Layer 3 of a small transformer language model trained on English Wikipedia (16 layers, counted from 0, width 64).
A neuron's activation on a vector x is squared ReLU(weights . x), where the dot is the dot product.

Input weights of the MLP neurons that the questions are about. A number n stands for (n - 128) times 0.0043.
n1: 147, 151, 240, 82, 58, 119, 116, 170, 157, 138, 143, 190, 127, 82, 139, 109, 87, 128, 61, 179, 155, 76, 111, 121, 131, 63, 189, 95, 95, 51, 171, 122, 115, 127, 109, 91, 136, 154, 130, 183, 211, 149, 132, 101, 173, 182, 121, 148, 134, 229, 140, 143, 49, 122, 67, 125, 158, 178, 131, 166, 107, 119, 66, 120
n17: 113, 89, 141, 103, 130, 121, 163, 172, 129, 85, 67, 157, 80, 123, 127, 139, 76, 149, 147, 144, 74, 136, 140, 83, 148, 88, 168, 149, 187, 101, 133, 46, 155, 123, 66, 82, 120, 128, 167, 135, 133, 120, 127, 140, 151, 159, 110, 149, 111, 168, 222, 94, 161, 118, 140, 119, 247, 140, 141, 54, 64, 102, 87, 211
n22: 55, 188, 174, 145, 115, 126, 156, 163, 129, 144, 92, 110, 174, 123, 161, 142, 196, 158, 123, 163, 194, 116, 145, 122, 64, 122, 67, 113, 131, 109, 59, 122, 202, 168, 96, 94, 151, 38, 122, 125, 160, 153, 138, 120, 119, 189, 128, 110, 65, 160, 110, 114, 136, 122, 78, 112, 139, 182, 146, 86, 148, 19, 119, 142
n31: 107, 86, 122, 66, 145, 158, 110, 146, 170, 91, 178, 101, 51, 91, 182, 107, 190, 138, 140, 163, 81, 105, 117, 138, 99, 125, 136, 87, 165, 210, 112, 96, 139, 188, 135, 147, 177, 41, 130, 120, 202, 146, 180, 150, 39, 107, 114, 136, 139, 141, 182, 155, 96, 118, 107, 116, 108, 102, 129, 96, 169, 140, 159, 155
n40: 117, 84, 134, 115, 131, 120, 172, 208, 140, 120, 139, 213, 161, 123, 111, 170, 134, 126, 130, 71, 145, 180, 151, 164, 146, 63, 214, 162, 81, 86, 133, 183, 69, 119, 113, 71, 103, 103, 189, 141, 135, 114, 118, 171, 106, 222, 135, 129, 137, 136, 141, 70, 89, 152, 145, 137, 144, 142, 162, 73, 163, 51, 101, 107
n53: 84, 154, 163, 82, 122, 150, 208, 129, 113, 180, 128, 96, 83, 132, 122, 178, 146, 122, 54, 78, 132, 126, 119, 228, 176, 137, 140, 147, 112, 76, 137, 102, 145, 167, 87, 127, 81, 52, 112, 94, 101, 137, 175, 139, 139, 110, 167, 172, 145, 163, 147, 117, 109, 105, 163, 121, 144, 142, 91, 122, 156, 123, 123, 188
n56: 116, 111, 155, 115, 86, 155, 149, 198, 160, 85, 147, 216, 152, 106, 135, 123, 69, 220, 136, 167, 109, 127, 178, 139, 131, 149, 146, 111, 116, 110, 121, 167, 163, 199, 187, 95, 161, 106, 161, 147, 157, 126, 89, 118, 171, 174, 119, 145, 67, 150, 145, 155, 90, 114, 69, 135, 145, 133, 163, 140, 134, 143, 75, 151
n70: 94, 156, 97, 71, 150, 175, 97, 142, 117, 121, 112, 123, 104, 82, 117, 141, 189, 99, 111, 160, 88, 189, 133, 79, 148, 139, 214, 121, 135, 78, 177, 102, 144, 172, 133, 148, 161, 124, 109, 204, 152, 116, 170, 91, 74, 186, 136, 150, 122, 142, 156, 74, 118, 148, 84, 115, 190, 55, 138, 119, 83, 110, 149, 177
n92: 66, 197, 119, 131, 156, 128, 158, 155, 108, 154, 132, 221, 88, 110, 189, 110, 164, 124, 146, 104, 137, 111, 198, 106, 197, 137, 175, 102, 168, 96, 107, 168, 129, 155, 133, 69, 159, 91, 178, 93, 139, 145, 173, 170, 93, 102, 143, 126, 124, 94, 120, 111, 161, 132, 129, 104, 146, 96, 117, 114, 113, 104, 150, 85
n106: 98, 147, 129, 82, 128, 198, 152, 202, 82, 73, 153, 63, 147, 124, 144, 188, 67, 87, 141, 148, 136, 188, 118, 222, 163, 53, 167, 170, 121, 93, 125, 129, 46, 115, 51, 184, 107, 77, 140, 116, 153, 127, 141, 132, 110, 123, 232, 158, 116, 150, 170, 63, 128, 101, 146, 136, 170, 159, 205, 131, 171, 117, 143, 162
n107: 77, 115, 133, 174, 102, 184, 133, 199, 179, 132, 83, 201, 139, 172, 131, 138, 129, 121, 114, 134, 166, 130, 114, 118, 110, 113, 165, 138, 113, 99, 103, 119, 145, 158, 94, 68, 109, 114, 128, 135, 105, 167, 145, 214, 147, 106, 164, 187, 104, 122, 126, 121, 92, 191, 149, 126, 202, 139, 173, 105, 129, 79, 92, 115
n109: 166, 188, 148, 127, 185, 183, 156, 126, 103, 129, 27, 116, 112, 139, 122, 134, 120, 210, 113, 101, 181, 97, 134, 106, 139, 144, 189, 117, 182, 110, 163, 115, 67, 140, 152, 59, 64, 125, 155, 128, 147, 137, 92, 151, 139, 203, 129, 147, 98, 165, 116, 145, 117, 152, 145, 121, 200, 173, 64, 139, 150, 127, 82, 172
n118: 139, 93, 166, 77, 130, 180, 83, 131, 151, 179, 126, 165, 84, 165, 215, 116, 131, 82, 65, 81, 162, 198, 176, 116, 132, 150, 191, 144, 151, 24, 182, 144, 208, 173, 102, 116, 67, 71, 145, 86, 124, 171, 178, 120, 143, 137, 129, 130, 73, 121, 122, 123, 139, 95, 82, 111, 101, 80, 136, 55, 146, 112, 154, 148
n123: 142, 150, 128, 99, 194, 140, 76, 229, 185, 141, 144, 123, 91, 151, 153, 129, 105, 137, 137, 101, 118, 70, 142, 143, 137, 129, 111, 124, 129, 136, 149, 132, 105, 126, 124, 139, 110, 137, 199, 55, 134, 215, 96, 125, 149, 116, 166, 154, 144, 135, 135, 151, 150, 184, 148, 91, 170, 154, 85, 140, 155, 76, 108, 109
n131: 89, 150, 162, 114, 109, 180, 79, 136, 154, 152, 67, 140, 131, 112, 177, 133, 90, 102, 122, 138, 152, 161, 126, 124, 159, 116, 118, 29, 108, 157, 105, 89, 101, 92, 66, 106, 156, 149, 160, 110, 128, 115, 135, 180, 108, 124, 114, 141, 101, 135, 129, 107, 113, 111, 126, 129, 126, 115, 165, 92, 81, 159, 65, 134
n133: 105, 168, 120, 119, 161, 117, 140, 164, 194, 58, 130, 142, 126, 108, 190, 134, 123, 213, 63, 79, 59, 203, 78, 168, 127, 150, 130, 56, 150, 132, 73, 165, 133, 60, 94, 193, 110, 149, 230, 105, 158, 90, 123, 117, 113, 135, 155, 120, 129, 157, 108, 172, 150, 152, 158, 115, 196, 154, 168, 99, 125, 125, 156, 138
n137: 100, 121, 224, 94, 123, 123, 227, 162, 173, 129, 124, 89, 96, 119, 169, 125, 165, 106, 75, 138, 92, 122, 211, 181, 157, 160, 148, 93, 143, 88, 101, 92, 136, 115, 88, 138, 74, 128, 53, 70, 147, 155, 102, 121, 145, 121, 126, 129, 154, 92, 149, 155, 109, 92, 121, 146, 161, 155, 156, 140, 96, 153, 115, 114
n141: 110, 154, 127, 107, 91, 119, 60, 142, 147, 132, 131, 160, 168, 194, 128, 157, 130, 140, 122, 173, 81, 114, 230, 107, 115, 98, 175, 109, 63, 96, 150, 198, 136, 145, 154, 102, 85, 114, 169, 82, 206, 85, 153, 121, 64, 181, 194, 121, 142, 119, 160, 141, 145, 84, 103, 103, 120, 136, 78, 99, 122, 145, 17, 80
n144: 79, 169, 112, 150, 142, 115, 85, 152, 105, 58, 142, 157, 137, 114, 156, 122, 120, 75, 80, 98, 148, 55, 127, 83, 154, 39, 136, 82, 70, 110, 115, 86, 176, 135, 141, 104, 154, 133, 180, 158, 198, 176, 130, 97, 95, 98, 193, 114, 89, 124, 175, 174, 75, 114, 142, 146, 196, 125, 115, 140, 142, 100, 120, 78
n149: 100, 134, 152, 99, 162, 143, 86, 173, 103, 114, 130, 195, 87, 223, 161, 140, 112, 185, 78, 158, 102, 178, 128, 94, 87, 123, 81, 130, 92, 124, 148, 73, 88, 144, 135, 101, 128, 144, 129, 103, 154, 160, 119, 153, 97, 79, 138, 130, 54, 138, 144, 160, 71, 138, 132, 139, 143, 94, 99, 61, 74, 131, 138, 133
n150: 52, 229, 146, 169, 108, 100, 174, 110, 94, 120, 172, 182, 146, 127, 142, 159, 112, 139, 108, 114, 116, 77, 152, 128, 162, 114, 140, 71, 111, 35, 104, 150, 135, 135, 51, 140, 58, 105, 132, 71, 135, 91, 96, 101, 123, 141, 163, 118, 133, 122, 153, 61, 102, 139, 132, 117, 175, 89, 115, 73, 109, 96, 138, 115
n156: 61, 100, 149, 146, 126, 106, 154, 161, 125, 123, 79, 167, 96, 66, 152, 218, 156, 131, 118, 109, 208, 136, 167, 141, 162, 131, 113, 98, 97, 115, 132, 153, 130, 98, 85, 194, 62, 103, 105, 78, 116, 137, 120, 141, 135, 159, 212, 111, 63, 136, 153, 84, 165, 119, 72, 111, 121, 127, 133, 178, 55, 66, 91, 203
n176: 130, 98, 167, 132, 127, 86, 53, 133, 165, 112, 112, 170, 151, 132, 141, 138, 74, 112, 162, 133, 132, 146, 148, 119, 172, 92, 84, 152, 63, 66, 153, 181, 205, 121, 151, 132, 117, 113, 113, 66, 170, 85, 138, 179, 107, 156, 112, 107, 147, 140, 115, 110, 109, 152, 88, 140, 139, 125, 94, 63, 150, 120, 73, 121
n182: 134, 167, 161, 138, 141, 174, 177, 173, 138, 41, 113, 99, 174, 144, 193, 130, 143, 112, 145, 182, 205, 121, 175, 143, 177, 69, 189, 92, 128, 165, 189, 165, 59, 133, 37, 128, 129, 124, 132, 85, 133, 150, 141, 101, 87, 234, 82, 163, 115, 116, 148, 70, 97, 134, 100, 138, 238, 134, 188, 166, 145, 155, 91, 131
n192: 116, 106, 224, 36, 147, 178, 146, 135, 182, 163, 128, 110, 102, 132, 149, 52, 138, 115, 55, 141, 97, 103, 196, 230, 181, 138, 129, 96, 114, 97, 85, 71, 150, 117, 69, 140, 131, 104, 134, 77, 175, 156, 93, 145, 163, 135, 130, 137, 168, 151, 176, 186, 114, 138, 146, 150, 126, 173, 88, 148, 113, 118, 65, 116
n203: 38, 131, 123, 53, 133, 119, 133, 202, 181, 137, 54, 114, 113, 118, 131, 168, 146, 100, 105, 179, 75, 134, 168, 115, 195, 80, 113, 134, 77, 135, 126, 158, 143, 123, 128, 161, 154, 124, 188, 154, 141, 168, 126, 94, 78, 115, 135, 161, 147, 105, 170, 166, 51, 94, 53, 105, 130, 131, 94, 68, 151, 70, 105, 180
n211: 103, 129, 145, 43, 134, 156, 108, 136, 242, 126, 18, 166, 124, 103, 138, 99, 109, 157, 80, 174, 162, 71, 162, 96, 155, 137, 112, 77, 117, 173, 94, 141, 111, 105, 182, 169, 94, 123, 172, 129, 105, 104, 102, 197, 161, 163, 168, 146, 145, 113, 142, 123, 102, 153, 78, 106, 124, 149, 116, 136, 117, 62, 72, 139
n220: 132, 108, 157, 119, 166, 127, 109, 140, 195, 112, 139, 128, 92, 189, 209, 120, 128, 127, 101, 92, 193, 161, 105, 92, 117, 108, 80, 139, 164, 116, 169, 112, 116, 128, 112, 107, 135, 116, 104, 74, 187, 172, 72, 94, 111, 134, 114, 146, 60, 131, 232, 140, 127, 132, 151, 71, 132, 163, 165, 146, 91, 59, 139, 104
n225: 86, 210, 109, 93, 136, 132, 127, 214, 137, 61, 149, 132, 89, 162, 106, 95, 119, 97, 127, 126, 161, 173, 122, 130, 134, 104, 96, 64, 131, 99, 68, 131, 144, 130, 191, 84, 115, 119, 173, 181, 227, 134, 131, 90, 102, 177, 117, 183, 126, 142, 195, 171, 160, 152, 87, 130, 180, 154, 153, 136, 72, 118, 141, 124
n236: 63, 107, 209, 113, 54, 128, 118, 124, 129, 136, 130, 188, 78, 117, 230, 102, 127, 128, 39, 109, 128, 99, 109, 127, 152, 6, 209, 115, 134, 176, 131, 102, 199, 82, 81, 100, 182, 92, 185, 78, 118, 188, 115, 138, 106, 112, 156, 143, 83, 129, 101, 102, 59, 163, 132, 135, 124, 107, 110, 124, 62, 152, 76, 167
n245: 127, 135, 110, 154, 130, 174, 81, 123, 127, 150, 69, 113, 151, 88, 159, 100, 56, 147, 170, 99, 152, 140, 220, 147, 247, 114, 175, 155, 128, 16, 100, 148, 162, 105, 119, 104, 143, 134, 111, 141, 160, 117, 121, 107, 124, 180, 87, 149, 84, 133, 156, 82, 132, 204, 111, 74, 234, 110, 157, 132, 71, 142, 105, 120
n255: 96, 139, 154, 76, 132, 193, 142, 131, 199, 161, 141, 135, 73, 189, 133, 148, 122, 146, 121, 157, 94, 134, 107, 141, 99, 166, 101, 80, 138, 128, 131, 190, 83, 111, 110, 48, 135, 119, 153, 125, 130, 116, 132, 163, 128, 114, 183, 177, 150, 107, 164, 146, 85, 113, 74, 171, 132, 171, 103, 170, 173, 115, 159, 138

Each question shows a token from some text and the vector x that enters the MLP there. A number n stands for (n - 128) times 0.045.

" writ": 144, 157, 116, 136, 102, 123, 145, 110, 112, 119, 118, 157, 141, 131, 70, 104, 137, 143, 142, 149, 156, 97, 130, 126, 107, 165, 128, 126, 96, 163, 111, 119, 115, 151, 144, 115, 164, 135, 122, 166, 112, 119, 100, 104, 118, 131, 86, 122, 105, 113, 116, 125, 134, 125, 144, 182, 95, 120, 125, 97, 129, 128, 143, 78
Which of these neurons fires most? n56

" trans": 137, 164, 116, 115, 113, 124, 139, 116, 139, 132, 134, 122, 131, 141, 60, 112, 135, 122, 170, 128, 165, 121, 95, 103, 130, 146, 105, 154, 108, 129, 65, 106, 124, 119, 172, 115, 132, 145, 125, 167, 137, 135, 142, 123, 130, 136, 92, 132, 140, 115, 113, 145, 139, 135, 124, 143, 125, 94, 125, 145, 140, 160, 166, 89
Which of these neurons fires most? n225

" inv": 165, 155, 100, 121, 113, 120, 176, 112, 105, 164, 125, 111, 129, 109, 72, 90, 114, 112, 166, 151, 139, 127, 115, 114, 129, 98, 116, 148, 125, 144, 114, 94, 143, 120, 152, 134, 133, 128, 107, 177, 113, 117, 114, 142, 123, 156, 106, 114, 142, 104, 153, 116, 136, 120, 111, 152, 112, 133, 94, 114, 153, 155, 143, 96
Which of these neurons fires most? n225

"ion": 157, 158, 115, 150, 121, 137, 143, 132, 110, 149, 134, 96, 126, 141, 107, 117, 148, 120, 158, 123, 107, 156, 113, 129, 109, 115, 116, 134, 168, 139, 125, 119, 115, 151, 105, 168, 128, 139, 113, 148, 91, 129, 112, 101, 153, 125, 121, 32, 121, 136, 116, 117, 151, 133, 150, 111, 106, 142, 168, 121, 120, 147, 139, 101
Which neuron fires most, and how strongly? n106, at about 0.11

"iter": 163, 151, 104, 98, 148, 92, 108, 116, 134, 120, 146, 112, 130, 137, 100, 114, 166, 118, 133, 153, 134, 141, 91, 123, 109, 141, 162, 120, 125, 132, 94, 111, 124, 164, 126, 163, 109, 137, 94, 147, 126, 127, 139, 109, 132, 134, 90, 104, 136, 127, 105, 122, 139, 133, 137, 132, 77, 174, 162, 139, 92, 141, 171, 120
Which three neurons fire most, strongest first? n70, n31, n225

" at": 116, 124, 103, 122, 106, 128, 160, 113, 117, 124, 127, 117, 127, 103, 114, 119, 164, 125, 149, 140, 133, 119, 108, 136, 139, 103, 135, 159, 102, 154, 124, 118, 148, 111, 97, 116, 135, 139, 128, 119, 60, 142, 102, 168, 135, 128, 87, 79, 148, 131, 127, 101, 110, 143, 140, 149, 63, 104, 142, 138, 153, 153, 124, 113
Which neuron fires most, and how strongly? n236, at about 2.1

"or": 151, 149, 162, 106, 131, 109, 120, 106, 113, 143, 148, 91, 114, 115, 105, 108, 129, 90, 152, 115, 149, 121, 120, 120, 119, 140, 133, 102, 129, 125, 147, 117, 131, 115, 116, 140, 124, 144, 120, 171, 115, 161, 148, 100, 123, 140, 132, 49, 130, 130, 119, 127, 123, 148, 131, 135, 71, 117, 159, 172, 150, 163, 148, 131
Which neuron fires most, and how strongly? n1, at about 0.33

"1": 122, 139, 110, 130, 129, 135, 99, 124, 112, 142, 138, 125, 136, 136, 83, 142, 134, 143, 157, 150, 138, 108, 94, 129, 117, 160, 86, 128, 121, 153, 126, 109, 103, 134, 115, 144, 151, 162, 133, 120, 74, 144, 128, 99, 163, 120, 126, 94, 188, 146, 136, 119, 140, 111, 131, 153, 93, 158, 129, 107, 182, 133, 142, 121
Which of these neurons fires most? n255

"it": 145, 128, 60, 152, 132, 114, 99, 110, 137, 130, 134, 139, 129, 129, 79, 122, 160, 130, 131, 139, 147, 104, 110, 114, 118, 158, 139, 128, 97, 146, 126, 134, 127, 139, 122, 132, 140, 151, 91, 139, 141, 133, 129, 114, 97, 134, 115, 48, 136, 137, 155, 136, 145, 123, 137, 168, 79, 138, 147, 117, 134, 151, 116, 118
Which neuron fires most, and how strongly? n141, at about 0.52

"oll": 163, 138, 126, 142, 91, 141, 130, 158, 140, 113, 129, 124, 123, 116, 83, 99, 151, 142, 148, 132, 102, 102, 115, 121, 119, 135, 127, 138, 152, 168, 133, 92, 110, 132, 148, 134, 151, 146, 125, 150, 131, 87, 119, 133, 140, 164, 146, 62, 142, 103, 117, 168, 156, 111, 153, 130, 139, 157, 122, 115, 122, 123, 153, 86
The two highest activations, in order: n133, n31

" album": 170, 136, 126, 107, 115, 122, 145, 132, 136, 107, 107, 178, 137, 125, 124, 103, 115, 133, 152, 160, 129, 116, 92, 128, 127, 141, 138, 144, 131, 170, 110, 117, 119, 158, 127, 128, 136, 106, 148, 144, 59, 110, 122, 98, 177, 113, 102, 74, 122, 128, 107, 129, 138, 143, 146, 141, 90, 136, 133, 132, 123, 153, 109, 110
Which of these neurons fires most? n56

"rit": 120, 162, 119, 134, 104, 119, 125, 120, 108, 113, 127, 135, 125, 143, 90, 130, 157, 124, 138, 139, 110, 128, 138, 121, 111, 172, 98, 118, 123, 142, 110, 96, 141, 145, 130, 99, 162, 149, 121, 139, 91, 120, 140, 119, 84, 121, 116, 56, 128, 122, 124, 119, 141, 109, 158, 169, 94, 137, 128, 141, 145, 110, 170, 86
The two highest activations, in order: n22, n92

"el": 165, 133, 124, 148, 118, 98, 100, 116, 130, 104, 99, 123, 116, 130, 103, 157, 126, 98, 144, 96, 151, 128, 115, 122, 145, 116, 110, 157, 142, 122, 143, 132, 120, 99, 114, 104, 131, 178, 84, 139, 84, 105, 106, 81, 153, 121, 105, 69, 126, 108, 142, 138, 130, 130, 154, 132, 112, 132, 146, 148, 115, 120, 157, 111
Which of these neurons fires most? n220

"s": 177, 134, 122, 131, 129, 127, 123, 117, 127, 123, 134, 144, 135, 119, 141, 165, 139, 139, 172, 109, 133, 145, 90, 125, 129, 135, 126, 155, 127, 117, 132, 98, 109, 127, 130, 111, 149, 191, 112, 122, 88, 131, 147, 129, 126, 140, 108, 49, 138, 133, 142, 105, 104, 145, 160, 145, 105, 144, 135, 85, 131, 156, 136, 139
Which three neurons fire most, strongest first? n40, n149, n176

"-": 144, 114, 98, 117, 112, 121, 96, 129, 132, 125, 97, 132, 129, 149, 95, 138, 143, 84, 150, 143, 132, 112, 87, 117, 121, 111, 130, 136, 129, 142, 94, 119, 126, 150, 134, 138, 102, 161, 120, 110, 87, 124, 167, 132, 202, 102, 132, 105, 153, 125, 136, 148, 158, 159, 163, 129, 95, 107, 123, 126, 124, 139, 114, 107
The two highest activations, in order: n107, n211

"ically": 181, 143, 102, 134, 102, 123, 136, 115, 122, 156, 93, 121, 124, 116, 122, 151, 135, 132, 135, 143, 130, 128, 118, 102, 129, 106, 104, 119, 151, 125, 135, 131, 134, 110, 112, 112, 125, 168, 114, 112, 61, 139, 149, 112, 171, 110, 123, 54, 111, 125, 139, 106, 143, 115, 130, 137, 114, 168, 122, 111, 103, 147, 146, 107
Which three neurons fire most, strongest first? n17, n131, n156

"er": 159, 128, 115, 126, 127, 114, 114, 129, 109, 130, 139, 155, 110, 98, 112, 130, 156, 97, 170, 111, 147, 153, 108, 103, 119, 148, 102, 133, 154, 135, 160, 150, 125, 130, 145, 139, 152, 173, 117, 159, 116, 145, 131, 112, 117, 147, 109, 29, 120, 121, 125, 115, 112, 146, 138, 154, 103, 121, 123, 125, 143, 127, 137, 131
Which of these neurons fires most? n70

" the": 173, 124, 119, 120, 131, 119, 107, 106, 94, 147, 147, 128, 121, 131, 113, 135, 156, 108, 118, 126, 130, 125, 108, 133, 150, 133, 129, 134, 115, 137, 151, 118, 125, 123, 140, 159, 138, 128, 116, 100, 11, 128, 129, 143, 124, 105, 115, 101, 142, 112, 128, 94, 138, 139, 132, 160, 114, 102, 112, 105, 112, 116, 150, 140
The two highest activations, in order: n53, n118

" D": 174, 151, 112, 100, 138, 109, 142, 105, 124, 124, 114, 130, 155, 91, 121, 128, 116, 108, 152, 148, 135, 134, 117, 102, 111, 129, 124, 118, 119, 137, 140, 113, 132, 140, 132, 160, 140, 144, 102, 148, 106, 110, 90, 93, 140, 99, 116, 99, 223, 125, 118, 142, 125, 144, 132, 146, 108, 89, 105, 130, 119, 146, 131, 123
Which of these neurons fires most? n70

"ol": 167, 131, 114, 113, 134, 114, 124, 126, 124, 169, 146, 100, 111, 143, 112, 112, 148, 114, 139, 129, 124, 115, 125, 49, 125, 99, 89, 141, 139, 129, 148, 118, 109, 117, 164, 133, 112, 147, 96, 152, 140, 115, 154, 121, 143, 153, 108, 101, 146, 98, 141, 145, 149, 133, 146, 113, 84, 158, 119, 136, 136, 113, 153, 88
Which neuron fires most, and how strongly? n220, at about 1.9

"v": 164, 144, 77, 118, 136, 123, 139, 148, 111, 142, 132, 121, 123, 135, 78, 110, 114, 107, 132, 144, 109, 111, 121, 128, 121, 127, 110, 147, 127, 139, 150, 106, 109, 146, 140, 163, 118, 170, 81, 154, 131, 110, 112, 95, 123, 136, 131, 70, 177, 108, 155, 114, 137, 142, 134, 144, 111, 125, 123, 118, 145, 175, 157, 124
Which of these neurons fires most? n70

" David": 140, 134, 123, 112, 119, 81, 122, 110, 117, 100, 108, 141, 127, 115, 147, 106, 137, 106, 168, 128, 152, 100, 146, 104, 133, 126, 122, 128, 123, 142, 127, 116, 123, 118, 107, 140, 135, 136, 110, 138, 54, 134, 131, 102, 160, 143, 123, 54, 145, 84, 129, 127, 117, 157, 148, 139, 95, 131, 128, 94, 114, 127, 117, 103
Which of these neurons fires most? n211

"ro": 165, 130, 119, 109, 136, 132, 119, 123, 103, 122, 159, 122, 135, 159, 124, 150, 157, 116, 159, 122, 145, 110, 125, 105, 139, 169, 117, 130, 147, 128, 96, 119, 138, 125, 132, 126, 132, 165, 101, 116, 106, 145, 176, 122, 154, 127, 124, 58, 142, 109, 131, 150, 149, 144, 151, 132, 101, 147, 123, 153, 185, 136, 166, 132
Which of these neurons fires most? n123

"ation": 154, 138, 98, 151, 119, 129, 136, 115, 132, 147, 129, 131, 129, 125, 113, 132, 159, 117, 161, 127, 133, 139, 111, 132, 130, 144, 126, 124, 145, 128, 118, 138, 132, 157, 104, 171, 133, 155, 119, 139, 89, 129, 124, 130, 154, 91, 128, 33, 105, 142, 99, 109, 157, 124, 145, 140, 101, 168, 158, 136, 124, 163, 112, 116
Which of these neurons fires most? n156

"ble": 160, 175, 135, 131, 132, 151, 111, 131, 108, 142, 115, 148, 111, 125, 120, 138, 144, 126, 140, 116, 164, 141, 105, 117, 154, 122, 134, 155, 153, 159, 125, 151, 128, 135, 147, 122, 120, 138, 104, 138, 77, 131, 119, 121, 183, 123, 108, 47, 122, 114, 100, 105, 130, 140, 149, 118, 94, 114, 165, 138, 150, 131, 135, 128
Which three neurons fire most, strongest first? n109, n118, n92

"M": 174, 135, 135, 90, 129, 106, 120, 112, 146, 126, 118, 127, 136, 112, 92, 103, 144, 106, 119, 141, 106, 128, 125, 101, 123, 108, 128, 121, 126, 142, 134, 119, 119, 128, 121, 136, 126, 136, 128, 146, 118, 110, 115, 126, 176, 120, 122, 73, 210, 117, 133, 153, 115, 128, 144, 138, 80, 175, 127, 155, 97, 138, 118, 105
Which neuron fires most, and how strongly? n192, at about 5.2

" many": 198, 115, 127, 98, 113, 122, 105, 104, 124, 151, 106, 133, 130, 142, 124, 106, 117, 111, 140, 130, 155, 128, 107, 98, 141, 159, 139, 129, 131, 140, 162, 136, 112, 111, 136, 129, 132, 119, 105, 123, 41, 125, 127, 132, 143, 132, 133, 90, 105, 126, 146, 101, 133, 142, 131, 157, 85, 123, 128, 124, 104, 161, 107, 117
Which three neurons fire most, strongest first? n118, n211, n131

"ad": 143, 129, 114, 166, 123, 97, 78, 77, 109, 143, 116, 149, 144, 134, 111, 115, 147, 92, 142, 115, 104, 95, 106, 111, 151, 130, 122, 115, 93, 117, 118, 126, 137, 133, 130, 135, 94, 149, 122, 136, 118, 142, 129, 121, 122, 134, 118, 61, 129, 127, 130, 150, 106, 141, 145, 147, 78, 91, 147, 130, 116, 157, 137, 98
Which three neurons fire most, strongest first? n144, n176, n150

" m": 184, 146, 126, 83, 114, 114, 162, 89, 131, 111, 117, 155, 144, 154, 97, 127, 125, 119, 136, 132, 154, 142, 127, 103, 97, 122, 136, 135, 135, 141, 137, 139, 105, 136, 130, 114, 141, 145, 125, 157, 106, 102, 109, 171, 144, 100, 122, 73, 180, 106, 129, 108, 111, 130, 124, 142, 104, 148, 107, 149, 145, 151, 130, 106
The two highest activations, in order: n255, n211

"ap": 168, 154, 115, 159, 106, 119, 118, 107, 120, 145, 126, 139, 135, 153, 90, 113, 166, 127, 148, 119, 128, 106, 119, 91, 160, 141, 138, 113, 103, 142, 120, 136, 119, 112, 113, 125, 102, 129, 143, 116, 125, 111, 136, 140, 132, 176, 114, 75, 162, 115, 117, 136, 129, 139, 155, 104, 69, 127, 168, 146, 124, 147, 140, 89
Which neuron fires most, and how strongly? n141, at about 1.4

",": 143, 145, 103, 115, 96, 123, 143, 106, 96, 113, 119, 150, 130, 137, 92, 145, 138, 123, 111, 129, 137, 135, 122, 111, 145, 104, 107, 120, 124, 143, 115, 116, 123, 119, 108, 135, 148, 182, 125, 126, 38, 127, 145, 111, 165, 133, 133, 79, 138, 122, 93, 101, 148, 144, 140, 148, 110, 149, 131, 102, 148, 145, 126, 106
The two highest activations, in order: n150, n131

"ak": 167, 139, 115, 160, 103, 121, 134, 89, 98, 127, 136, 149, 128, 138, 98, 147, 150, 139, 128, 122, 104, 104, 143, 94, 157, 131, 142, 122, 116, 102, 130, 123, 134, 159, 127, 111, 121, 163, 107, 137, 86, 139, 119, 116, 117, 124, 140, 48, 160, 106, 139, 122, 123, 134, 155, 126, 110, 136, 138, 138, 105, 185, 127, 134
The two highest activations, in order: n150, n141

"ength": 138, 173, 118, 130, 137, 123, 121, 114, 117, 96, 131, 152, 118, 139, 116, 111, 131, 134, 154, 134, 127, 131, 90, 111, 120, 144, 132, 116, 150, 124, 111, 129, 116, 158, 123, 127, 151, 140, 120, 143, 74, 127, 145, 139, 154, 100, 149, 45, 124, 137, 111, 113, 171, 101, 135, 146, 126, 125, 177, 127, 132, 156, 155, 94
Which of these neurons fires most? n92

"ear": 157, 138, 136, 97, 111, 112, 118, 121, 115, 142, 114, 130, 112, 99, 100, 127, 159, 109, 147, 118, 121, 143, 115, 105, 118, 156, 135, 152, 120, 119, 112, 102, 108, 174, 150, 132, 123, 127, 137, 126, 109, 124, 158, 122, 169, 150, 122, 41, 145, 139, 102, 162, 151, 135, 102, 126, 97, 118, 139, 109, 125, 129, 171, 118
The two highest activations, in order: n118, n70

"ed": 138, 140, 115, 152, 95, 157, 142, 98, 99, 126, 130, 132, 131, 98, 139, 158, 122, 121, 150, 144, 107, 136, 94, 118, 118, 90, 116, 133, 121, 124, 120, 114, 127, 153, 125, 133, 126, 171, 114, 130, 83, 140, 108, 113, 142, 125, 119, 28, 111, 137, 127, 110, 124, 123, 137, 147, 99, 130, 145, 149, 122, 148, 145, 98
Which neuron fires most, and how strongly? n150, at about 0.1

"the": 156, 114, 102, 107, 109, 142, 100, 106, 101, 128, 124, 153, 101, 115, 109, 159, 163, 135, 117, 136, 126, 120, 144, 99, 141, 138, 146, 160, 141, 160, 137, 148, 125, 111, 163, 109, 142, 172, 107, 119, 85, 129, 143, 134, 143, 113, 120, 73, 141, 86, 136, 112, 141, 116, 125, 124, 116, 127, 138, 132, 101, 86, 174, 146
Which neuron fires most, and how strongly? n70, at about 1.3

" for": 149, 165, 128, 135, 103, 148, 137, 118, 110, 158, 101, 106, 154, 119, 95, 128, 147, 99, 141, 127, 146, 155, 123, 115, 146, 105, 121, 136, 111, 160, 129, 139, 122, 120, 138, 120, 140, 148, 134, 117, 51, 128, 119, 142, 138, 149, 76, 68, 122, 139, 138, 112, 126, 127, 146, 154, 83, 122, 149, 128, 146, 145, 107, 120
Which neuron fires most, and how strongly? n131, at about 2

" who": 175, 117, 126, 114, 134, 97, 145, 125, 130, 141, 124, 118, 118, 121, 111, 125, 142, 116, 168, 139, 141, 130, 168, 126, 137, 135, 121, 145, 140, 135, 148, 134, 108, 83, 112, 123, 146, 176, 123, 150, 44, 117, 130, 117, 161, 142, 83, 106, 115, 92, 145, 131, 141, 130, 107, 110, 101, 151, 136, 107, 117, 126, 113, 110
Which neuron fires most, and how strongly? n245, at about 0.34

" has": 168, 96, 124, 128, 106, 119, 151, 128, 127, 139, 104, 127, 119, 106, 99, 117, 81, 136, 155, 115, 106, 130, 130, 110, 122, 126, 122, 144, 157, 157, 141, 115, 111, 124, 122, 120, 112, 179, 136, 128, 62, 151, 105, 151, 171, 107, 104, 109, 106, 95, 140, 131, 144, 123, 130, 157, 121, 153, 127, 94, 87, 129, 142, 140
Which of these neurons fires most? n17